Layer 6 of a small transformer language model trained on English Wikipedia (13 layers, counted from 0, width 128).
A neuron's activation on a vector x is SiLU(gate . x) times (in . x), where the dot is the dot product.
The model reads these tokens: " was" " set" " to" " open" " in" " 189" "7" "," " but" " the" " building" " was" " not" " completed" " until"

The vector x that enters this layer's MLP at each token. A number n stands for (n - 128) times 0.025.
0 " was": 181, 33, 129, 149, 122, 143, 96, 125, 135, 116, 116, 102, 124, 98, 115, 67, 142, 134, 136, 148, 82, 136, 134, 129, 183, 128, 69, 150, 98, 98, 178, 134, 128, 134, 132, 177, 139, 119, 93, 95, 121, 140, 115, 90, 139, 61, 126, 126, 143, 163, 151, 107, 132, 102, 158, 153, 145, 123, 110, 157, 160, 129, 124, 135, 136, 114, 178, 130, 193, 121, 133, 119, 168, 128, 101, 164, 104, 129, 103, 165, 129, 141, 148, 108, 161, 147, 118, 106, 80, 179, 108, 140, 145, 97, 162, 235, 128, 168, 149, 119, 137, 85, 99, 59, 89, 103, 116, 193, 109, 182, 130, 142, 126, 97, 109, 113, 105, 156, 107, 89, 163, 107, 132, 97, 127, 119, 115, 175
1 " set": 133, 125, 115, 87, 161, 99, 107, 123, 120, 125, 141, 143, 104, 139, 145, 63, 157, 90, 76, 140, 111, 95, 145, 96, 159, 116, 67, 138, 138, 76, 191, 184, 112, 91, 144, 177, 151, 133, 95, 101, 116, 130, 183, 127, 178, 43, 163, 124, 121, 115, 127, 92, 131, 113, 190, 177, 132, 136, 149, 153, 152, 100, 134, 113, 135, 115, 103, 137, 154, 131, 120, 122, 154, 112, 125, 146, 120, 164, 122, 125, 162, 171, 143, 106, 93, 152, 87, 146, 137, 181, 68, 106, 82, 95, 160, 208, 100, 140, 159, 146, 167, 112, 116, 76, 110, 149, 125, 158, 117, 149, 67, 135, 112, 79, 124, 114, 94, 95, 108, 56, 145, 111, 91, 143, 119, 90, 117, 147
2 " to": 164, 41, 115, 75, 138, 127, 105, 108, 106, 153, 114, 114, 152, 129, 109, 59, 150, 143, 141, 156, 105, 126, 124, 126, 169, 136, 89, 161, 94, 98, 184, 173, 120, 126, 122, 153, 147, 119, 149, 110, 123, 154, 143, 96, 158, 65, 119, 138, 139, 199, 164, 140, 137, 98, 159, 150, 132, 147, 99, 130, 162, 135, 105, 133, 133, 94, 178, 105, 169, 117, 141, 110, 156, 123, 121, 141, 101, 143, 125, 144, 156, 151, 158, 84, 123, 127, 121, 127, 90, 196, 92, 156, 117, 124, 177, 243, 124, 159, 150, 122, 136, 79, 104, 94, 80, 114, 132, 162, 133, 175, 117, 171, 112, 88, 101, 104, 99, 148, 120, 82, 125, 83, 131, 101, 131, 100, 130, 177
3 " open": 184, 104, 106, 75, 159, 144, 69, 101, 122, 161, 170, 81, 133, 157, 122, 107, 142, 104, 57, 144, 124, 98, 151, 125, 141, 125, 106, 168, 134, 118, 209, 141, 115, 107, 168, 201, 121, 123, 111, 86, 108, 153, 162, 123, 210, 90, 174, 96, 112, 116, 130, 122, 97, 67, 149, 169, 121, 123, 145, 143, 128, 142, 142, 115, 138, 120, 110, 148, 148, 105, 159, 112, 172, 124, 135, 116, 103, 168, 153, 117, 150, 156, 96, 133, 90, 169, 130, 151, 83, 155, 75, 111, 104, 102, 141, 197, 96, 135, 153, 155, 146, 114, 95, 62, 138, 163, 136, 154, 150, 159, 79, 140, 102, 96, 111, 79, 99, 113, 101, 76, 138, 100, 119, 128, 129, 76, 167, 105
4 " in": 122, 62, 117, 92, 120, 162, 88, 57, 98, 146, 132, 76, 135, 167, 96, 86, 176, 129, 105, 168, 148, 114, 129, 142, 148, 119, 112, 148, 101, 112, 189, 137, 117, 112, 127, 133, 180, 113, 126, 89, 107, 167, 150, 95, 183, 93, 145, 102, 116, 187, 125, 115, 113, 79, 146, 146, 118, 113, 87, 132, 144, 108, 118, 104, 146, 112, 111, 118, 168, 104, 154, 138, 143, 97, 115, 149, 85, 155, 115, 118, 115, 124, 131, 78, 119, 141, 123, 122, 70, 169, 123, 142, 86, 76, 153, 224, 123, 164, 148, 118, 143, 121, 83, 91, 83, 157, 149, 151, 103, 173, 108, 159, 89, 114, 69, 87, 99, 146, 84, 108, 140, 113, 121, 114, 125, 98, 147, 131
5 " 189": 101, 86, 145, 99, 131, 156, 99, 91, 129, 147, 170, 98, 99, 142, 98, 93, 175, 142, 85, 153, 118, 93, 109, 184, 166, 154, 86, 193, 128, 141, 160, 135, 123, 126, 157, 136, 110, 126, 145, 82, 114, 120, 77, 126, 195, 66, 150, 92, 151, 115, 113, 47, 117, 77, 124, 186, 119, 98, 112, 181, 147, 137, 141, 97, 121, 82, 147, 115, 167, 164, 126, 155, 161, 107, 108, 100, 138, 167, 159, 157, 102, 108, 181, 120, 127, 130, 99, 98, 115, 114, 103, 134, 148, 85, 192, 149, 150, 187, 97, 149, 134, 118, 106, 102, 107, 86, 132, 144, 117, 177, 135, 143, 122, 105, 117, 113, 118, 141, 114, 89, 151, 96, 155, 130, 40, 91, 155, 119
6 "7": 145, 80, 102, 95, 131, 155, 114, 97, 116, 124, 146, 133, 67, 127, 103, 132, 168, 126, 62, 157, 167, 90, 109, 172, 136, 122, 74, 159, 168, 126, 172, 151, 83, 122, 136, 165, 122, 79, 97, 132, 117, 130, 100, 124, 195, 93, 97, 109, 146, 111, 91, 122, 118, 94, 147, 168, 96, 135, 115, 171, 120, 130, 72, 85, 128, 91, 150, 155, 135, 195, 158, 122, 177, 79, 95, 117, 169, 180, 126, 130, 159, 137, 176, 126, 150, 162, 109, 74, 140, 108, 147, 113, 54, 95, 180, 185, 129, 170, 178, 126, 126, 112, 122, 83, 115, 101, 120, 133, 98, 138, 105, 177, 109, 81, 101, 114, 95, 160, 128, 81, 142, 138, 135, 141, 109, 100, 141, 121
7 ",": 182, 22, 112, 123, 151, 131, 109, 111, 124, 141, 128, 99, 101, 123, 114, 104, 170, 112, 93, 182, 106, 89, 123, 175, 119, 120, 59, 181, 99, 75, 165, 117, 106, 145, 121, 172, 151, 115, 162, 102, 120, 154, 130, 110, 154, 70, 133, 124, 158, 123, 123, 111, 131, 102, 147, 143, 116, 98, 93, 173, 106, 109, 101, 95, 129, 112, 127, 160, 144, 164, 149, 140, 131, 136, 120, 88, 120, 127, 109, 153, 124, 141, 159, 92, 158, 153, 123, 91, 118, 131, 118, 127, 117, 104, 172, 249, 155, 161, 155, 112, 108, 101, 108, 104, 95, 158, 132, 159, 123, 146, 102, 169, 101, 101, 107, 129, 84, 131, 133, 57, 119, 115, 119, 86, 143, 115, 126, 158
8 " but": 124, 45, 108, 124, 147, 139, 91, 143, 131, 132, 157, 112, 138, 170, 104, 99, 124, 139, 90, 169, 122, 121, 96, 176, 156, 105, 68, 169, 146, 85, 184, 120, 152, 140, 104, 161, 152, 131, 111, 96, 165, 133, 135, 124, 98, 70, 125, 107, 124, 164, 161, 148, 145, 113, 148, 142, 128, 122, 100, 167, 79, 107, 89, 115, 144, 140, 145, 106, 146, 150, 146, 110, 164, 122, 96, 119, 135, 187, 103, 168, 114, 160, 140, 90, 135, 126, 129, 96, 69, 172, 71, 158, 113, 81, 172, 201, 129, 167, 176, 121, 115, 141, 119, 76, 93, 151, 90, 170, 104, 124, 104, 150, 108, 116, 146, 124, 104, 143, 119, 96, 128, 103, 119, 78, 119, 132, 72, 201
9 " the": 186, 22, 129, 109, 138, 138, 100, 93, 132, 155, 167, 113, 152, 148, 113, 83, 118, 135, 126, 175, 82, 90, 134, 129, 153, 105, 113, 185, 117, 67, 157, 135, 126, 114, 165, 151, 151, 97, 112, 119, 158, 139, 115, 126, 170, 118, 163, 136, 121, 169, 106, 127, 183, 134, 144, 126, 139, 129, 117, 160, 108, 140, 89, 118, 138, 139, 160, 109, 166, 134, 147, 112, 128, 98, 133, 165, 114, 167, 116, 128, 143, 128, 121, 112, 115, 167, 147, 90, 89, 236, 96, 155, 116, 100, 157, 206, 147, 164, 130, 119, 147, 129, 129, 113, 112, 126, 130, 170, 126, 145, 111, 168, 110, 72, 133, 142, 116, 143, 111, 89, 137, 118, 148, 85, 103, 111, 130, 153
10 " building": 91, 144, 114, 77, 131, 101, 67, 111, 148, 121, 184, 110, 109, 157, 115, 76, 164, 110, 81, 152, 135, 87, 156, 125, 141, 137, 105, 158, 128, 64, 212, 145, 90, 133, 182, 200, 145, 116, 150, 95, 174, 142, 128, 127, 194, 109, 145, 132, 131, 102, 112, 115, 135, 125, 177, 158, 117, 176, 170, 135, 103, 147, 115, 113, 115, 104, 117, 143, 176, 122, 163, 112, 137, 96, 105, 99, 108, 174, 143, 137, 155, 170, 126, 100, 116, 173, 141, 90, 133, 166, 129, 143, 84, 91, 134, 152, 119, 158, 164, 125, 171, 112, 89, 120, 141, 121, 142, 177, 144, 149, 136, 112, 80, 83, 83, 156, 85, 117, 104, 75, 101, 107, 120, 113, 140, 127, 154, 150
11 " was": 165, 45, 123, 129, 139, 112, 102, 100, 114, 110, 136, 118, 103, 127, 82, 78, 146, 117, 126, 137, 113, 105, 126, 136, 197, 123, 118, 173, 155, 78, 199, 115, 139, 114, 117, 133, 137, 97, 102, 106, 120, 129, 126, 100, 164, 93, 94, 114, 142, 115, 151, 112, 136, 124, 166, 151, 143, 91, 129, 175, 113, 141, 105, 125, 135, 138, 110, 120, 175, 101, 158, 114, 170, 114, 91, 171, 84, 127, 98, 142, 115, 139, 141, 107, 142, 182, 111, 70, 70, 149, 114, 148, 125, 98, 164, 201, 141, 177, 188, 116, 166, 127, 126, 58, 89, 99, 135, 193, 104, 143, 134, 152, 93, 86, 112, 135, 81, 146, 86, 116, 146, 99, 135, 94, 140, 145, 133, 182
12 " not": 155, 104, 120, 69, 128, 120, 85, 113, 153, 107, 130, 58, 98, 97, 99, 119, 128, 138, 127, 174, 91, 110, 145, 121, 147, 96, 83, 191, 139, 109, 203, 135, 111, 91, 120, 123, 121, 135, 104, 75, 163, 93, 169, 91, 169, 55, 148, 100, 148, 140, 131, 158, 107, 80, 147, 168, 95, 79, 112, 166, 139, 122, 104, 159, 145, 144, 101, 141, 151, 63, 148, 60, 155, 135, 135, 185, 112, 148, 136, 138, 112, 126, 141, 136, 116, 137, 107, 92, 100, 168, 110, 150, 113, 139, 191, 126, 106, 187, 158, 115, 133, 166, 181, 72, 90, 149, 114, 167, 143, 145, 116, 133, 89, 108, 97, 103, 66, 135, 114, 100, 164, 139, 150, 120, 152, 113, 118, 161
13 " completed": 161, 82, 140, 97, 142, 131, 64, 85, 150, 136, 160, 107, 108, 153, 140, 115, 145, 93, 108, 163, 120, 94, 145, 139, 153, 137, 75, 159, 151, 112, 182, 166, 100, 116, 138, 200, 162, 114, 93, 79, 107, 140, 152, 116, 195, 85, 150, 118, 115, 78, 136, 124, 122, 89, 181, 120, 61, 102, 143, 152, 74, 134, 132, 123, 146, 114, 99, 127, 176, 134, 148, 106, 124, 74, 111, 111, 123, 175, 130, 106, 172, 135, 169, 98, 126, 149, 115, 92, 131, 147, 102, 155, 98, 128, 165, 191, 113, 144, 191, 122, 156, 131, 121, 62, 174, 128, 138, 141, 116, 182, 108, 124, 78, 79, 73, 97, 101, 132, 78, 102, 160, 105, 100, 138, 134, 100, 160, 139
14 " until": 123, 45, 103, 84, 108, 133, 61, 86, 130, 151, 147, 96, 114, 185, 116, 115, 141, 98, 92, 153, 160, 126, 126, 150, 152, 109, 96, 170, 151, 107, 189, 147, 139, 117, 86, 145, 144, 119, 109, 101, 96, 123, 139, 155, 139, 84, 130, 123, 142, 126, 158, 134, 118, 97, 158, 147, 109, 109, 79, 155, 98, 137, 64, 163, 122, 148, 109, 111, 142, 109, 150, 127, 123, 103, 90, 134, 102, 172, 104, 128, 90, 117, 146, 74, 90, 107, 115, 99, 68, 164, 62, 172, 90, 73, 184, 171, 126, 138, 154, 126, 137, 144, 102, 67, 105, 147, 119, 159, 103, 140, 102, 169, 70, 95, 113, 107, 106, 159, 82, 109, 140, 95, 123, 114, 105, 91, 113, 142

Each question shows the input weights of one neuron of the MLP. A number n stands for (n - 128) times 0.004.

n85 gate: 150, 129, 115, 110, 105, 134, 136, 145, 100, 132, 77, 162, 120, 149, 129, 87, 123, 108, 157, 134, 143, 140, 148, 109, 101, 153, 34, 88, 91, 123, 180, 123, 121, 132, 156, 91, 75, 157, 177, 135, 137, 134, 118, 122, 113, 142, 91, 86, 157, 140, 138, 117, 143, 127, 144, 143, 93, 183, 110, 133, 140, 130, 115, 123, 110, 117, 114, 106, 119, 144, 117, 108, 202, 112, 156, 144, 121, 132, 109, 150, 131, 136, 109, 122, 127, 139, 164, 112, 144, 142, 171, 124, 171, 138, 125, 61, 104, 105, 128, 128, 130, 185, 133, 61, 139, 138, 167, 116, 130, 119, 160, 145, 134, 120, 152, 109, 131, 147, 122, 162, 110, 93, 166, 109, 133, 130, 159, 118
n85 in: 154, 116, 140, 133, 144, 158, 130, 122, 103, 124, 195, 155, 98, 133, 121, 138, 126, 112, 131, 88, 164, 170, 119, 152, 145, 139, 139, 125, 121, 126, 136, 79, 187, 90, 154, 164, 137, 127, 118, 126, 105, 136, 165, 124, 124, 164, 135, 119, 126, 105, 126, 174, 150, 105, 111, 144, 135, 163, 142, 145, 144, 129, 110, 74, 82, 154, 170, 155, 111, 149, 104, 101, 139, 134, 144, 171, 139, 105, 149, 178, 144, 108, 173, 94, 101, 114, 155, 85, 113, 114, 145, 100, 72, 162, 130, 119, 103, 149, 115, 95, 121, 80, 74, 174, 111, 129, 95, 92, 119, 210, 117, 156, 102, 93, 134, 130, 189, 116, 126, 124, 118, 147, 108, 187, 143, 93, 129, 100
On which token does it fire most, and how strongly? 8 " but", at about 0.11

n8 gate: 118, 129, 134, 113, 82, 139, 157, 109, 145, 137, 163, 180, 94, 94, 110, 179, 127, 100, 159, 136, 170, 79, 115, 140, 162, 117, 140, 146, 151, 108, 111, 120, 153, 131, 158, 159, 131, 128, 126, 164, 120, 95, 75, 98, 139, 138, 96, 135, 69, 150, 113, 157, 113, 126, 133, 126, 91, 117, 87, 130, 125, 130, 106, 97, 166, 140, 111, 107, 142, 121, 104, 117, 113, 167, 146, 110, 124, 106, 143, 115, 122, 183, 128, 78, 161, 124, 173, 114, 79, 98, 165, 172, 126, 186, 125, 137, 123, 141, 140, 83, 159, 125, 137, 133, 161, 166, 147, 111, 97, 95, 126, 135, 74, 144, 89, 147, 132, 162, 151, 184, 87, 78, 164, 83, 139, 112, 166, 125
n8 in: 99, 122, 103, 162, 92, 120, 153, 165, 112, 143, 135, 156, 118, 115, 177, 152, 111, 117, 113, 138, 156, 67, 140, 202, 136, 136, 68, 90, 95, 169, 112, 116, 131, 142, 188, 146, 159, 99, 126, 105, 101, 93, 110, 172, 98, 126, 150, 131, 168, 118, 177, 105, 114, 140, 194, 115, 121, 133, 146, 134, 100, 99, 124, 154, 195, 150, 165, 127, 103, 116, 137, 116, 169, 116, 170, 123, 145, 132, 97, 138, 93, 106, 144, 72, 122, 162, 125, 83, 122, 147, 101, 113, 116, 90, 117, 97, 100, 128, 104, 91, 139, 113, 134, 116, 82, 132, 146, 154, 107, 154, 162, 89, 126, 170, 145, 167, 173, 189, 176, 108, 174, 120, 84, 126, 114, 119, 148, 136
On which token does it fire most? 3 " open"

n6 gate: 154, 149, 138, 114, 160, 102, 187, 188, 114, 170, 146, 145, 137, 114, 101, 176, 91, 167, 158, 145, 111, 135, 126, 138, 91, 147, 144, 153, 128, 175, 183, 115, 93, 115, 110, 173, 114, 89, 153, 110, 99, 156, 117, 114, 126, 136, 153, 119, 119, 90, 109, 145, 112, 107, 84, 113, 175, 149, 151, 161, 108, 64, 143, 140, 125, 81, 151, 121, 79, 141, 125, 138, 105, 163, 120, 119, 145, 151, 75, 151, 137, 99, 214, 180, 132, 96, 108, 94, 132, 110, 123, 131, 129, 193, 106, 153, 131, 168, 142, 83, 129, 171, 131, 136, 132, 164, 168, 89, 131, 117, 88, 124, 114, 133, 126, 125, 174, 150, 107, 171, 140, 100, 146, 127, 134, 174, 131, 180
n6 in: 105, 131, 157, 99, 181, 179, 122, 83, 89, 71, 116, 125, 105, 122, 98, 145, 95, 145, 227, 124, 168, 160, 132, 127, 138, 139, 146, 101, 115, 145, 131, 120, 103, 106, 86, 169, 105, 117, 131, 99, 182, 160, 143, 98, 164, 96, 154, 155, 78, 153, 85, 180, 137, 130, 112, 123, 133, 107, 129, 130, 130, 146, 131, 139, 102, 127, 107, 136, 64, 102, 120, 147, 103, 119, 127, 95, 164, 121, 149, 97, 142, 98, 122, 97, 122, 221, 139, 146, 125, 131, 120, 80, 110, 172, 131, 135, 140, 120, 121, 125, 122, 112, 136, 114, 131, 123, 134, 162, 132, 171, 155, 149, 142, 150, 128, 121, 160, 156, 110, 123, 110, 153, 84, 149, 89, 130, 156, 117
On which token does it fire most, and how strongly? 14 " until", at about 0.27

n69 gate: 71, 131, 120, 114, 132, 165, 127, 174, 150, 98, 172, 120, 158, 130, 133, 120, 146, 123, 101, 127, 134, 101, 91, 117, 119, 148, 142, 177, 118, 120, 82, 153, 142, 160, 108, 113, 130, 149, 162, 96, 137, 98, 172, 123, 66, 105, 135, 193, 126, 161, 176, 111, 169, 143, 119, 125, 115, 118, 168, 121, 66, 108, 176, 135, 82, 146, 158, 94, 157, 76, 105, 89, 146, 135, 155, 106, 117, 141, 135, 106, 157, 167, 155, 140, 153, 165, 153, 131, 87, 145, 157, 136, 135, 75, 148, 129, 155, 102, 129, 144, 175, 104, 120, 117, 172, 132, 158, 115, 97, 144, 64, 88, 173, 118, 86, 165, 108, 141, 94, 110, 139, 95, 137, 90, 132, 105, 92, 139
n69 in: 115, 128, 167, 154, 136, 132, 129, 114, 102, 161, 110, 148, 158, 99, 147, 102, 182, 139, 128, 128, 159, 85, 105, 96, 112, 163, 103, 103, 135, 114, 149, 111, 142, 157, 135, 140, 102, 90, 131, 115, 94, 163, 146, 127, 138, 97, 160, 114, 130, 164, 134, 161, 111, 121, 127, 155, 132, 114, 103, 109, 90, 164, 124, 138, 145, 127, 131, 84, 150, 75, 101, 134, 119, 125, 120, 90, 150, 169, 155, 138, 63, 183, 111, 154, 120, 143, 181, 110, 124, 138, 148, 53, 90, 121, 87, 71, 161, 132, 131, 67, 181, 102, 105, 84, 172, 91, 132, 158, 123, 126, 100, 71, 72, 118, 151, 112, 139, 96, 158, 101, 135, 155, 60, 125, 81, 131, 111, 62
Its two highest activations, in order, are on tokens 10 " building", 1 " set"

n0 gate: 73, 128, 126, 125, 90, 95, 87, 95, 102, 108, 149, 130, 160, 144, 161, 116, 109, 97, 85, 94, 125, 129, 103, 161, 115, 151, 99, 65, 154, 114, 130, 151, 128, 114, 152, 124, 105, 148, 184, 100, 114, 173, 126, 110, 121, 106, 80, 141, 120, 131, 124, 188, 109, 107, 108, 136, 182, 167, 109, 115, 123, 185, 88, 129, 160, 116, 86, 86, 113, 97, 171, 170, 135, 127, 139, 129, 155, 160, 102, 129, 116, 114, 121, 76, 118, 99, 148, 110, 96, 131, 147, 82, 109, 185, 131, 146, 175, 132, 103, 70, 131, 125, 104, 145, 122, 132, 147, 152, 152, 144, 113, 107, 135, 137, 73, 163, 183, 94, 136, 154, 117, 131, 131, 97, 156, 93, 90, 100
n0 in: 122, 149, 115, 124, 161, 118, 81, 81, 121, 115, 104, 97, 149, 98, 119, 86, 156, 152, 162, 105, 120, 173, 172, 141, 127, 156, 154, 113, 126, 138, 140, 126, 121, 151, 112, 108, 153, 163, 160, 111, 126, 75, 95, 168, 133, 106, 147, 139, 89, 101, 126, 96, 153, 157, 114, 109, 138, 91, 136, 114, 144, 189, 152, 133, 109, 135, 123, 100, 152, 117, 120, 163, 88, 84, 112, 168, 138, 148, 111, 162, 119, 104, 117, 146, 147, 122, 68, 104, 161, 171, 135, 130, 149, 92, 110, 153, 90, 132, 120, 143, 124, 124, 140, 188, 142, 101, 135, 94, 73, 114, 130, 142, 132, 143, 109, 167, 77, 161, 119, 125, 136, 92, 88, 129, 167, 155, 141, 190
Its two highest activations, in order, are on tokens 10 " building", 6 "7"

n147 gate: 134, 141, 136, 133, 133, 118, 132, 138, 90, 130, 113, 146, 154, 119, 96, 219, 140, 142, 188, 125, 122, 115, 136, 138, 98, 115, 150, 131, 117, 107, 148, 147, 107, 132, 110, 141, 119, 168, 149, 124, 171, 131, 124, 138, 154, 114, 148, 125, 153, 123, 113, 181, 166, 167, 108, 152, 145, 153, 142, 128, 107, 93, 137, 113, 139, 150, 137, 156, 58, 128, 128, 146, 113, 150, 155, 126, 112, 150, 119, 153, 107, 165, 88, 202, 181, 123, 171, 139, 145, 152, 152, 165, 153, 126, 104, 113, 123, 126, 116, 139, 145, 117, 139, 93, 129, 76, 198, 153, 81, 169, 154, 106, 105, 119, 133, 143, 108, 137, 118, 123, 89, 92, 121, 160, 140, 123, 138, 113
n147 in: 121, 144, 58, 138, 125, 125, 157, 129, 54, 122, 124, 152, 181, 133, 84, 136, 158, 133, 103, 161, 108, 127, 126, 125, 154, 119, 164, 96, 199, 107, 161, 154, 89, 124, 107, 186, 135, 126, 167, 136, 191, 137, 92, 121, 120, 155, 160, 132, 165, 116, 86, 131, 152, 93, 119, 138, 167, 138, 131, 89, 72, 110, 132, 87, 151, 118, 103, 143, 135, 129, 126, 158, 89, 117, 170, 171, 83, 106, 165, 152, 97, 142, 85, 142, 129, 134, 139, 88, 111, 129, 122, 135, 91, 148, 137, 91, 165, 174, 119, 110, 163, 172, 169, 144, 141, 134, 125, 134, 127, 142, 154, 90, 105, 100, 119, 153, 109, 98, 175, 123, 149, 96, 131, 136, 164, 144, 165, 178
On which token does it fire most? 0 " was"

n162 gate: 100, 83, 130, 125, 127, 125, 151, 127, 141, 180, 127, 124, 144, 137, 111, 143, 121, 167, 127, 124, 113, 127, 173, 108, 143, 124, 154, 91, 137, 103, 142, 101, 127, 124, 125, 161, 98, 137, 141, 114, 81, 131, 135, 151, 145, 198, 82, 158, 116, 108, 148, 119, 107, 110, 141, 108, 124, 123, 99, 152, 116, 95, 147, 107, 139, 142, 205, 125, 132, 115, 98, 202, 149, 119, 145, 151, 76, 136, 110, 144, 143, 118, 117, 142, 85, 137, 180, 129, 115, 101, 140, 136, 114, 125, 94, 128, 137, 95, 132, 132, 127, 142, 153, 139, 104, 165, 167, 137, 103, 127, 169, 155, 140, 108, 132, 166, 122, 143, 111, 149, 132, 123, 128, 111, 132, 114, 112, 130
n162 in: 156, 86, 96, 144, 114, 129, 123, 110, 174, 116, 148, 133, 137, 125, 134, 109, 147, 133, 124, 161, 135, 139, 99, 138, 138, 132, 115, 118, 103, 120, 139, 142, 137, 145, 99, 131, 135, 134, 100, 95, 152, 102, 105, 115, 113, 108, 144, 156, 113, 145, 152, 137, 100, 152, 146, 91, 110, 147, 129, 113, 120, 104, 140, 127, 129, 139, 88, 119, 105, 124, 125, 127, 91, 124, 112, 143, 140, 130, 119, 161, 89, 134, 124, 138, 102, 176, 71, 118, 145, 136, 125, 122, 134, 109, 126, 87, 180, 148, 147, 134, 149, 82, 138, 157, 141, 173, 152, 95, 134, 108, 107, 91, 108, 175, 134, 110, 82, 130, 120, 81, 116, 107, 121, 106, 106, 105, 126, 128
On which token does it fire most, and how strongly? 9 " the", at about 0.13

n14 gate: 97, 143, 99, 157, 134, 120, 108, 154, 173, 154, 91, 149, 78, 73, 177, 189, 147, 117, 124, 128, 113, 139, 130, 133, 130, 135, 151, 88, 149, 108, 169, 172, 127, 114, 122, 155, 125, 115, 107, 158, 96, 137, 163, 110, 109, 123, 148, 185, 129, 107, 132, 129, 104, 126, 139, 120, 139, 135, 128, 59, 138, 121, 113, 51, 101, 138, 96, 131, 140, 111, 154, 130, 72, 91, 148, 145, 106, 121, 113, 189, 165, 96, 145, 126, 170, 149, 143, 145, 120, 143, 139, 108, 107, 146, 116, 198, 127, 120, 98, 157, 92, 108, 135, 84, 112, 117, 174, 159, 100, 96, 167, 137, 123, 104, 182, 143, 137, 144, 131, 159, 194, 164, 119, 121, 127, 133, 141, 148
n14 in: 174, 104, 121, 153, 124, 98, 103, 92, 120, 154, 178, 80, 134, 170, 110, 130, 119, 112, 141, 110, 121, 128, 107, 98, 130, 97, 155, 144, 130, 122, 166, 100, 137, 149, 143, 105, 189, 76, 85, 95, 158, 114, 115, 130, 127, 120, 145, 80, 117, 108, 150, 168, 108, 131, 80, 165, 141, 133, 161, 141, 73, 60, 167, 186, 117, 113, 101, 136, 99, 165, 141, 157, 93, 165, 151, 122, 142, 127, 156, 121, 101, 144, 195, 132, 135, 132, 124, 138, 156, 119, 161, 139, 111, 126, 152, 105, 135, 98, 65, 100, 164, 118, 113, 133, 104, 143, 144, 104, 102, 187, 145, 134, 174, 140, 116, 83, 134, 119, 110, 110, 114, 84, 103, 171, 143, 144, 144, 142
On which token does it fire most? 13 " completed"

n169 gate: 118, 125, 140, 148, 138, 86, 161, 111, 89, 150, 145, 129, 82, 166, 155, 129, 131, 112, 122, 168, 67, 128, 89, 150, 123, 127, 122, 120, 145, 159, 118, 144, 136, 121, 146, 128, 118, 124, 148, 121, 130, 138, 136, 100, 138, 121, 88, 121, 115, 120, 84, 116, 117, 176, 130, 139, 164, 109, 148, 108, 98, 149, 113, 185, 112, 131, 117, 132, 167, 143, 158, 111, 138, 120, 177, 61, 133, 131, 126, 125, 129, 127, 116, 155, 128, 90, 164, 133, 129, 146, 130, 95, 96, 141, 99, 167, 153, 101, 146, 96, 127, 108, 147, 132, 123, 99, 137, 166, 132, 122, 131, 101, 134, 127, 108, 164, 141, 142, 132, 192, 112, 105, 103, 151, 118, 127, 138, 102
n169 in: 150, 108, 164, 174, 128, 69, 160, 105, 93, 98, 126, 90, 109, 94, 142, 152, 155, 68, 118, 164, 116, 108, 137, 145, 118, 108, 119, 135, 98, 135, 171, 130, 83, 127, 131, 172, 102, 127, 94, 132, 128, 122, 156, 138, 105, 71, 171, 100, 93, 102, 145, 120, 123, 102, 117, 133, 160, 150, 83, 141, 108, 102, 111, 126, 151, 126, 129, 62, 117, 109, 121, 132, 147, 135, 134, 158, 144, 117, 136, 106, 123, 80, 158, 137, 114, 93, 126, 166, 114, 91, 114, 121, 107, 139, 142, 109, 150, 100, 124, 126, 110, 146, 102, 163, 114, 108, 100, 112, 133, 73, 110, 162, 132, 71, 164, 135, 141, 119, 133, 75, 141, 130, 117, 145, 104, 114, 160, 158
On which token does it fire most? 13 " completed"

n149 gate: 148, 115, 118, 156, 116, 155, 156, 75, 78, 88, 108, 106, 171, 140, 148, 121, 110, 145, 116, 141, 94, 162, 102, 113, 115, 106, 84, 84, 99, 136, 87, 97, 120, 102, 130, 172, 139, 82, 148, 194, 178, 140, 115, 118, 86, 143, 99, 124, 133, 164, 133, 76, 152, 191, 124, 172, 124, 146, 143, 146, 95, 125, 111, 120, 70, 111, 168, 82, 152, 109, 141, 151, 154, 133, 151, 117, 67, 126, 131, 153, 84, 82, 89, 128, 127, 117, 129, 127, 101, 70, 121, 124, 129, 137, 121, 117, 151, 211, 130, 116, 105, 68, 97, 118, 48, 132, 96, 146, 194, 126, 128, 128, 90, 119, 121, 113, 98, 77, 84, 149, 183, 174, 163, 153, 138, 134, 153, 141
n149 in: 127, 163, 75, 122, 64, 111, 71, 145, 95, 121, 149, 148, 142, 104, 122, 137, 154, 126, 132, 149, 132, 103, 108, 140, 95, 129, 145, 145, 137, 111, 76, 136, 160, 126, 111, 147, 194, 96, 92, 107, 97, 133, 139, 87, 107, 107, 94, 170, 113, 91, 123, 146, 123, 137, 132, 101, 152, 122, 119, 141, 112, 185, 128, 131, 115, 113, 116, 102, 108, 100, 140, 101, 171, 149, 143, 153, 94, 118, 187, 139, 130, 137, 126, 120, 150, 82, 164, 94, 114, 159, 165, 153, 129, 142, 146, 150, 164, 110, 163, 140, 86, 157, 119, 126, 150, 130, 134, 132, 122, 101, 107, 167, 87, 107, 125, 144, 189, 111, 149, 148, 103, 118, 167, 71, 139, 109, 161, 147
On which token does it fire most? 11 " was"

n52 gate: 106, 98, 88, 160, 143, 179, 151, 101, 131, 124, 145, 121, 98, 85, 202, 176, 101, 170, 130, 155, 93, 139, 121, 127, 131, 133, 112, 88, 132, 111, 170, 101, 132, 102, 142, 110, 137, 122, 45, 121, 119, 173, 182, 110, 143, 111, 90, 88, 103, 138, 142, 108, 108, 134, 151, 138, 133, 153, 63, 103, 96, 137, 82, 150, 141, 195, 69, 185, 100, 125, 51, 150, 178, 68, 113, 77, 147, 138, 103, 178, 177, 132, 170, 161, 144, 96, 131, 151, 135, 153, 75, 134, 150, 198, 134, 241, 156, 89, 103, 159, 153, 97, 159, 117, 197, 108, 118, 93, 123, 79, 203, 118, 145, 161, 133, 105, 115, 99, 118, 149, 140, 109, 133, 110, 82, 99, 119, 123
n52 in: 88, 117, 126, 119, 142, 159, 137, 145, 109, 96, 145, 68, 112, 93, 140, 125, 87, 144, 88, 109, 139, 112, 168, 134, 111, 125, 111, 162, 106, 102, 149, 108, 176, 173, 101, 162, 79, 200, 169, 175, 132, 132, 164, 107, 76, 191, 112, 123, 111, 179, 121, 159, 136, 87, 102, 100, 148, 114, 128, 100, 157, 98, 140, 124, 175, 144, 107, 131, 112, 160, 128, 167, 80, 142, 109, 174, 62, 147, 99, 157, 138, 77, 111, 136, 125, 148, 96, 123, 114, 112, 86, 169, 99, 113, 133, 144, 108, 140, 105, 91, 103, 126, 174, 106, 80, 141, 104, 135, 136, 168, 91, 98, 100, 143, 163, 167, 147, 122, 156, 127, 172, 128, 101, 157, 108, 83, 140, 131
On which token does it fire most? 8 " but"